Layer 8 of a small transformer language model trained on English Wikipedia (16 layers, counted from 0, width 128). Numbers have three digits each and are written without spaces.
A neuron adds its activation times its output weights to the MLP's output. To switch it off is to set its activation to zero at one token and run the rest of the model.
A neuron's activation on a vector x is squared ReLU(weights . x), where the dot is the dot product.

Input weights of the MLP neurons that the questions are about. A number n stands for (n - 500) times 0.00073.
n33: 537658245616532600077595248624355529460475604307578397395516379111252605555358345268614321606459404557573462492253560504612585395533484516413645420528660567635323610594582456591623184791409435326418653467416426290467575381351536463563552664485604466619426467450721390465582444636485573627496379512480399419733562480237531384270409553559591584572559881612690578459369615391637512566454
n52: 583428541564698496504648539467453413441606465303408434595432397460370607757468698458258374472364419586453548539407495198657636723426518496504317527639386580398299608247575719382557420563536697566684520342723599273522575390295598430576650587886270623473526509758703431576508504637599439605483628417445473599158350483273724523580737517173240296645567492551456371468153272714496631189593
n130: 473604528559313402533388317472462188400721421392800341686350580227743351417480504504406474444517059649318436551504697604391610351688522400475254606633396525450554611556819475421401646504360737617537700262487718466444391388156375345504626426500412540735461513722400524467601534353419491384555389594609575202614604496277464500562196419562574303651276435467673557674419572563472571250575
n140: 409437381606282327549635453562346388697794504308641313663563675421422513252532198450423319629539500414517452027441369431576636655733339479646662777778524542681550355361558577563673512679722654271704625500362390649661386365514559470496504388460538649563600517500484488364618496195742327529409596467356405509411184738358670687668420414546382682615387590437382657285370492500552563596372
n164: 599445264484625461592578191699536544340467586305577451444508567414616215449400543531452484204704512572508504396331462440709626368444492449430404791551395480645492341528797604352577574591680663424635594117554445381459406637526406455617464392523583508513293891367654466609419257522508243664528474465413553328504578632459424572391575320628696530504727629339716353530379451647564728626376
n223: 611375507492568558377515410526477617713540592322594354418209481516328412553579607602547704380194369321546409609450045437492418323641575393477320605748668652531334413350399481735382598731471523641598478595585593411468616561433408413750319658559481586553587590437445361504407415515552433557797431496619566297693170519380577376401557574534440500435774592224651560352547364574533588563508
n322: 549357522455353579474496284666519535365531718531541449343716573500396226624447444604623380316500542539753493558337605562443559226659653511444433560424529557379612571496422661586356711620583760342276471347344553634598532523488621355534466300279888674399500523781439756496419339576478473508693303463489582438485528631520555316428466566496362522279624540648433311468744464450616734457496
n356: 457622340593663574167639487595462625538465734382463448337183240522629686601342555213401345355728500423735612362284360731310632456353369475600546558340621529749700812674624611479778524469456491349816427369411461470374342252254445452467496492322534536509622522504423492354610479384516297689397544508470546349679342542593792294433412621579368703661605557551417616432604415679790428496562
n417: 460599481392385490470542539609488579504444637297727448266488403424571601339532339595508689353320539276523533386404253422485402423531516350572492618688662477604500447603375879240381475614570488466693430464752600617560251519432650615412360413404221459594401417504312573371475418581545598706602533149647455649376372439552530579439350315515536818419400530334695693616496356788621488607460
n424: 523361480438603490279541492548412555607663414449618428546566563611441556673426689309521344579393679340776457277376469583405742461618282426422707491290310516525545553768727412619356601649480529869590488526509192517526280554541492504611400719488492744153474428600773535169458291445540365578424394516753556281262367569517452589471372293439324651604512668425654350371542488663437587462851
n434: 402421435445571570561366209541292251500683399205826322462328508082839751375409688517504333312391525320619524431399707443689451429453248584529628544546524425663413583560636560379293365638540785679467496426686309755448321730371424574433517644516563478482275418464299528575571708384553281858770607529530530354449509641474524550400504483675723524487421443344443558472556605581580408335703
n438: 630235541620527552692338484485449437492544347492732576328287134632599480512533673591705543426368193390605287504705500418593541520417432354534295431804437404326687755508386574707246606365448500541618504476618583441516500442441539540485305379544407574742412417340507515341399461533530615573741555560527472480383552569468745283561338409443372570539784530260636686679480426352563542488691
n446: 520627576379638628198589460458413343737522466507451574406500468537347335482380298489409704378607482467464419416429317486618472474431588475196514798546404592557440623639640500571584746376510529604360589600534437370449548685057507574532629521613514580534507646700704401480483413358639402532711358409597339413439474644466527485574390347433607510611355497321563367733376562403497550633541
n469: 556648621637536544574564447422423451644571727492643326475697459400484462644576764571570442822538293750647301500472336616536465411455579307576630662532354552428400460471678643696343352411388667355758755487598279419583504516478681521464557275488411616676429434243261646518662349473523669472726378204763587607593496623479473413304387299424462365484452442460408239500516368667431705229525
n476: 798608519527736464455620409606429508473545569673519492480504520512508545574526407408472424519508422425453415540367275463656413205389484481539569298399616341473423370420687496925368592504429638288650444234521253555532679469432816568454637374399657855827416735632604485418424322448682572550444493561461500508441508619471451293330656484608435290386461635445476718809384609476403535577721
n510: 598624488657584396590336356539321418656467508571848396325456463638590323232379676571586504596383577139500599229452401496504425576516300432516417670388854528500663658475685627368450690343604528598849647633733399626500571672606580334301541539315334448509380599562688512518511577412437636600681424272472544332833676500298519557472388635432387450399456558738550362500479539321577580342466

Output weights of the MLP neurons that the questions are about. A number n stands for (n - 500) times 0.00058.
n33: 375466521491796547629467439462550439330391528527376547253477508471430599685539409832571412509472770534318464687244371548744366594322483548172500626536345759409496111660504362662231409469392075496440727383791407513533745404684371447454616482902593298592416334415526261562274579887500654605432696527417478422218609823424478496372487273629651656484455363641500513577602591385303500621495
n52: 583601740687510575576594298594495415286518472453436418599495686711510694914375513371417273528548537399475949764319599642328384679550437549634240324726465563416347528442636597389325467500361574601335055496331409608341621784555788464608519394544729547230556491537430533529555338695361479627285537682343207469355842400480505491613585535496944461483335628313339194482399420372491365328356
n130: 297479609581459132482442444554189772556461286586478426188487408691422678472709667602190408491454710458586518090382341453549715429447426345743902536322411756652403375496282658478597527262540549584591461444429443361537607509625557557382394620580569650660592618279331505458351791612333432473283593568691379353564435262585645538234548347526491902524593447428646721411585196491597393495683
n140: 355441300110713642717487377587548701847399476381217461395600385715485533505326809373888773519466453347695287756542635468845573444491459797347738599274550348273674325771578514594692495706367378266654477545606379440544485587604267486553529430411403342413637674360527433639500629410476445755490771419395261555361463321485542385560367069500542386565556365324391486841397622450219519417448
n164: 667434622575380334389600568640260601614471376531342163408640366441657323500271496383491496626607478772452539701636641446522846405295580429560605313422442601472606457421669583336578518475331237316403710463687786382437324517664645657605362771500308434398593393453652721422381441396621601747513521246563685471397357358532743399724563402550286296924427356679458471467571508192612426603604
n223: 451517163638495282527430556537220773472513523419460792436581684647579634376594612460203649531381585483352657686697578810384634513650721656407274428589351565495348311701316350522297287266285358496815622427408676129593668422438372461536500576378463641395730424416436559500319718464500452450337221694335465439653644436514575492321574438624659533586398492410366626381646878400327760648473
n322: 258480544434535371526389513666487450433546496599450535574534448461407236579537936590640705324280487577594256934768609558599603309403533430693608363491573546422654530611337471530484522276577593547640517615524559404531634404590736370626562402491478661636448504542577718414286450598518396726331428474234446335533458382505134520308176495484648437480403240827339475394434668591300663814354
n356: 509535754377552527542386543682537482577393412606433325222633449666802459519371671646721652615645564396626742509419467342299487210482425796326527555505452522539755110574554308400448194407427318690472567632556487540848552762568861558421528400543613319715658201279600486688505411482448570365583473768447456571721576477524509628393416289373342438316405344164099362491479526146400592618560
n417: 410447488351456395306652603464517542563324724792589759636439319672406187575394463599473327435721677492492379546800790285543641727644521604390450470440377320523524465496757537491671312442288513453390559620472496630262806542560491470644660329437660579416593578466545636555341403634268353575461300539236299392721399279527360440534492611401398193338534754565533157705601612468628695269427
n424: 732590598323472348399446149408664640703342445363735430728418546422570567292694496522742553468329703521545532513451436426613509406340539352531304378657543268274440663621328336320381523278347451295551566626475655425312890404428669602486611330614574605648690641384368271865419597523486589422341304573557154652290767274495695559562583572535540613640429691582218583350618535653478066686595
n434: 436671566424607512439730655403500731401510642450344309318700672346449624577537337530385500760515719311719530346305348290390543594500206274028611679247467413755213575500515338718599339322475628603556263486127495481547687452302637490419346549343946677413584759382547419704589607535557836621440249651428708697628626469405652384684452148476598740532234858425395490765595276479446405531196
n438: 590586630463531745597288536524317634514206570435521455649552573665397392358521542388268631504664500389690578500331117475202741701406755734625605452556578403389312504636580731466422321517470346393319362396306474365788297513483534614552674710532647377327419328620271377750407576591437656491343355627768391725414324411550785645622341570603312491717141472557408458582523450399453470562535
n446: 329531597555614962429287491519405341690771462649536662421368577530500398635647421389444617409483447629681607516552395547537658590302572393481484545492739676596388418567644559197683313480512443658513627429577363628423710532631119504400267137642348450496527547447484145569260328459436345567475472313476476710539480348517443692588500390492528595808532481612464496703363413500329290686335
n469: 729512440570540902566274625278392546504483478591538247604823592426438372672252500445739672586623410606543491562550522496440496407466413496836604384504337517226512517398567664555561500446320457407456479352508209475554607479594551815426266440280548426614640573449326592888551579436247596335863398344446458463850554566699361524320417303676517415406216271397488409577527746350296586615659
n476: 636308411590452475762631469369448525576329535651462420513677532333549432540421529329459106646843462528571556579571718562650138356209488616510293569760716433313698646525408553372581305243333415462465355553652353425442406400312487664647535738527337504417436447525338552428556558444748727335504377621575799678618542302455723612471853633443513513520407330474434375561469406169525431663500
n510: 491439597599522211658397674476262571324567504370344531326703448457553483363923351483486298741240496439630749454441561636479492726365596409639546560641484755395415543673492430474500435591547521377531300533540661630576554450453394715500314624568416225588315321232134601704270684517513604378409704413633646409455709368523458616642533707467284725524568449599641525288760282413193354753349

Each question names a token from some text and the token that comes next. It shows the vector x that enters the MLP there. A number n stands for (n - 500) times 0.011.

Then comes g, the gradient of the next token's log-probability with respect to the MLP's output, scaled to length 1. A neuron's effect is roughly proportional to its activation times (output weights . g). A number n stands for (n - 500) times 0.00079.

"'", then "s"
x: 470529544457652531637485565426640465605379481642435635418478482551492472510649409440458608573442566447629484534427343436514478434400455620466599448278495464410344485524517393476698580505453445528508577641521479493474526569343382633519594485579367387454522457477515458615294522511393538550432428382498482492455624434574573591565530569521590542432468454406606530501521611547414492408428
g: 647490421420711671365359401550434490589278341483582480606477479496303429657388229528678608529672658468662573309562383605441480328359642464450636418521685474546294607507454536390666588527432361484316549502406560280537465437272320591534368607649524477665421531415516342673564589553402606382543417475709589509445606384599652320429413512471489692565407397549435500562654406618542653514591
Switching off which neuron hurts the next token most? n446

" the", then " Du"
x: 580549505484503389486216487462537458457520448523444790448507511519534561563673512498553568473490486478561660575494538471534528488456498483623561444508472599362553515579501492533516551489548437534493526480469420360494476528629443459474569543519533511464540522481470476507244492526281499457571512476650467488482524456517434441504498538506469516503531375483470513513514556482494462574526
g: 363483494322421457330510702503651444433603478381515480615497731849514501476578479675560435379536607416525563569569603600411558674817559619479556568403381368409508370353556328481649361353548502511505411555419401558473464388744316649613294396591563468399589402650273594448455639609475424337496300452431371624560539406597550769455494568440440483657561331557413517543359460466646501337407
Switching off which neuron hurts the next token most? n438

" Ko", then "pa"
x: 484543524382419603549415436508665644490439454575498431531484561533572490542526509533483640477495434568571564616596551384584473386397724537558502526533462500405443600503486449398544568474481396503545420339422457505460751620665522410486602433437509546422554430426545475615289515514396494531403482441471488435573545467405286462428566492499537440542445428409416492539506633613471564488526
g: 449416678544390486437644456466520328584680671604380625444450402603553455376487329545458360644635401600199449569691582262552460645318454479708327518480737308452419391559508733405445306532449355621545324379587509313408345588637549524629348645590490446456512471600689466496402497549774528454515431660242457595564474427542393579584566578505481544423541440737397517582442507468423481533604
Switching off which neuron hurts the next token most? n164

"l", then "th"
x: 465612576516469518495449530443713535464548580501509577556435449479548533414584527464534562463569520528469568390488627524557510550378528526643458532460458492346408397472482386607432554465566403637431532404360506562551607476406272389630497503535498355580587500484497531440324437588582453585446543463313474539594596241496375388572453501627462481436339421604609497505458726609403507549550
g: 516565586492374487639352278632313616593580383278508332325410554341371600489544428536596480464507542652311572429361585153581511697529412555469647655368730657460482527601532642486665591520479613400483411609376549370464596636203555496475522595554384458656564384569604584630630558467480523553399648454393480500499325553427537532391310170457523618444506519595628617571419634613433350510424
Switching off which neuron hurts the next token most? n130

"d", then "ho"
x: 502637459381499496510647543375581552537483384619519587580470502518569557557609363437385541553498526616585544484534510610438543488670391565511364329448504515327567449491480544538684529460577483588495410550498552567467452488676526583402505613527509438302490405411434559505391481529497503612441445466447465420431657333703527781486517552533500463490332518480471412384531501530381460422448
g: 462582462503437572250583268550355320447494530251539284627588374516480512635294562381221461540381395346525477473253504445582591558809335497471402540508521622533583490448517613697608483705543605651605529445754458650510329555381659606564682568501637530429445430582465462442672478394545494584538298490479629611399415577378605422480345376414456590650645600348545532578469343422620549432584
Which neuron, switched off, raises the next token's probability most? n424

"ctor", then "ies"
x: 471439391461437490517552564480457633511399499523465607600416628305435480539636434579620579492546500499339554528645591469459573480336558674567425533441440540393444458633510516502550432772400375433547569506385488515547324514685330504518553486483487426512551454458449519629448659458352456619385415467586433573404537548400505616511550661594503499510510538556400508483612713411464573459379
g: 403513395204482506450575524529528625466495390450655602576434557346628504289596707355459509551397529384615226499553432536296511316561512758522314395324562456494604680563617537459634553242561615528638384666497463510518571408256381692477265403416516611428559462417497591664477592562667473388368352420470596661322617424632665592590558606459640458473542523565472444399512436605350492489730
Which neuron, switched off, raises the next token's probability most? n33

"ur", then "n"
x: 581475413378502532556549337435390555550568415428529540496416584504491615456561476536572577602598595714437471632376494504503536545466706500508504307465437507411471494460623514491692434632439423476514480581474413366476572456587270471534539547581506381389521465505504441539413418554365788481505489434263422488479532436586529402536533593548563547576627423470477496430473634367584415559352
g: 562288214517674554303405393550475215542573527308349516414424527565358646551471544692508391604438459525559602345492521414192551415446261425431604528503241408409491553555583560634396585575458686453518610463446425422531428610597455418676600449699561619530337447623549637407531801494583558494640602355666565635407444773594570536511548543606367414527435416467373404532511351641472573457587
Switching off which neuron hurts the next token most? n33

" War", then " II"
x: 600586412490553506512459486425630402585466439500463456631575709584527493571602402409516637547427521560577591571502540501590324430351560529506570342494539397416553533425549460459497490481480497441523404447474532512572776352753442523551541524465553454445566515451334505384252515474477521576554561496496468544493542472447489488373626528368492353453409408552535506512485718531402465487539
g: 552288540489600591534404478577523548568372355514465454529607442587549702377372643410274555589581423382353563731505384647524573330477534451406462521584654524568459602736490404364597453411537484532252422592342538495631442557506435290597443524418595485451554518603548502190645412411367547444440566430320656605620502525692503570216457544379471365595530683451469796515257398582763637441534
Switching off which neuron hurts the next token most? n476

" Vi", then "r"
x: 482528505419476589506457590420706562501550568562530387637498502546414474657473514580490531469495472584615545562482655473549383603412637455545469404453479563335480505389593573430434583525386355564413284541508410505716572522629601450524467446454459514435537482527460443595420516524482440425522455561542428379474503464410347484481538586612556462516392343496508544498555584480544495363534
g: 490752400501519491370400572442387541286328565747517684579405645338310418456584652275614568578281581571566421632442463477512548513563507668374515421369330564506682435356571571520456602398569601139429443639438412460600576496591653532576467318315426430334436630346425469537496602519657527371550390556573463413733396586505675499360532472562585591507557580546741430457387722410359567524483
Switching off which neuron hurts the next token most? n322

"in", then "con"
x: 496381416502531534485509408434686702609457415609497453423499525684485409419510429585545654483629624476595584626588547584515509483477606465630417389399528344444429512354408432557454423487416389510427420478609527469463506500785471508596474556550603429570562464323527485573302441551255623515486521589501445416463481455447510476565465363524459513542496379468510488489492556518593593738474
g: 533610706334471534650347612442550469677458548357485604456596503469615541489512666256560351578470489429329612448491617689462301378420589639629445464581504333515574361558504385519437406405449531627522493734531617547458427617449361686532530418483430422477487522433803556496370345520368548476403672585438443377783635277523518506371510536535522548404435585395480601415379754375439346780200
Switching off which neuron hurts the next token most? n223

"e", then " League"
x: 519591542529407491509484619511491738355502506615547433446527586621629538475594479585404502455572684384435608566468616608555424510428510515648486627458478503370414413506430541505396471536442425494450424549445519649483530364678312479392507455478447380468616395393450516355288475529532516549646562553338475552654489416579515452553339579511503465426590434515381552488575566507569436611470
g: 419527439607411545226537462556519436433462586363585484550550382486369602698464705659454487417465316590516492447522427652618619504587334635446327569625350651485412491572581622463398429678454605418796368364606591574455510441430664365437603510577429675427531505483533490501587686464563607626473357179416658368317434609293508572314533655426546529400723482368371661330536301374399572627547
Which neuron, switched off, raises the next token's probability most? n417

" School", then "."
x: 615385534461489495441475501425628561533554424485373537588515586433603454484634357484659402463566544572541467600408339517549464447396487495659406454442547562361501518418516441536470490509521262461547507463385624563519601459669496540427505523507474478417533574475468486548230479544454397550450456622447384549645533518449532620515607729501496538507460456515449521454468629526515342512568
g: 415478372721422411572468508493494388478540412627428399484739502735495544502467447585543270393640568653419497612676523795643402453492692432499644531540520336423411487635453511438443227232423468480603450582452498471623541362709532565350404463337349522507576517613463504695577505295641718566378467407491479414453514458552782484320588509575336325476527446572536333720657394503529305524429
Switching off which neuron hurts the next token most? n476

"te", then " of"
x: 517430521495424502587478683504476549469353638596406502464445490492524525500585537466476392452538567492496548502325542679516604502454525614852492463425476507349514521639504485403645554413457466524521374537535500561507549288564338499411495470513420396460540470504458498690388577484445516456339462536420418633527559327612499655443535587473496492544536494521428585400656466581494496487510
g: 598468743561583391505596300386512479763407317635470363546598638427707627368526470627570557536525526450430439345331615463424563590273257528504283734344471559332513314416449523638336330625457544472470438572309413435409577531549585510410496294538600604494495444523384487559442541483544539439642686784444518592496663398275515577576622555580471543456567636529495443329469562560350417463801
Switching off which neuron hurts the next token most? n356

" a", then "ction"
x: 446567565506519493479254568624594473423531576536491502436520542627536442509601495546552470491483465523525510578440550387504474610562502556820471448448535619333509562545558495383515499386611498511526512559470457448543400490654448544402630554475551441564602478481551498641151472527383476543566461446539444457529498356469380411498490498467440595414507429535401432540516605479448489573473
g: 432309367628466349617429715622544491482497500373574343442590573488653803539473650738421364531521667502580620467371573487447440443532570467584559356535521497419576340736499522472415393473560436758496199451614448669506552379546581614408395679363437304747558635560420465498425558609613290380602528613506492399330576489354500312460314393427436550492584673332516613280522577540415359529545
Switching off which neuron hurts the next token most? n510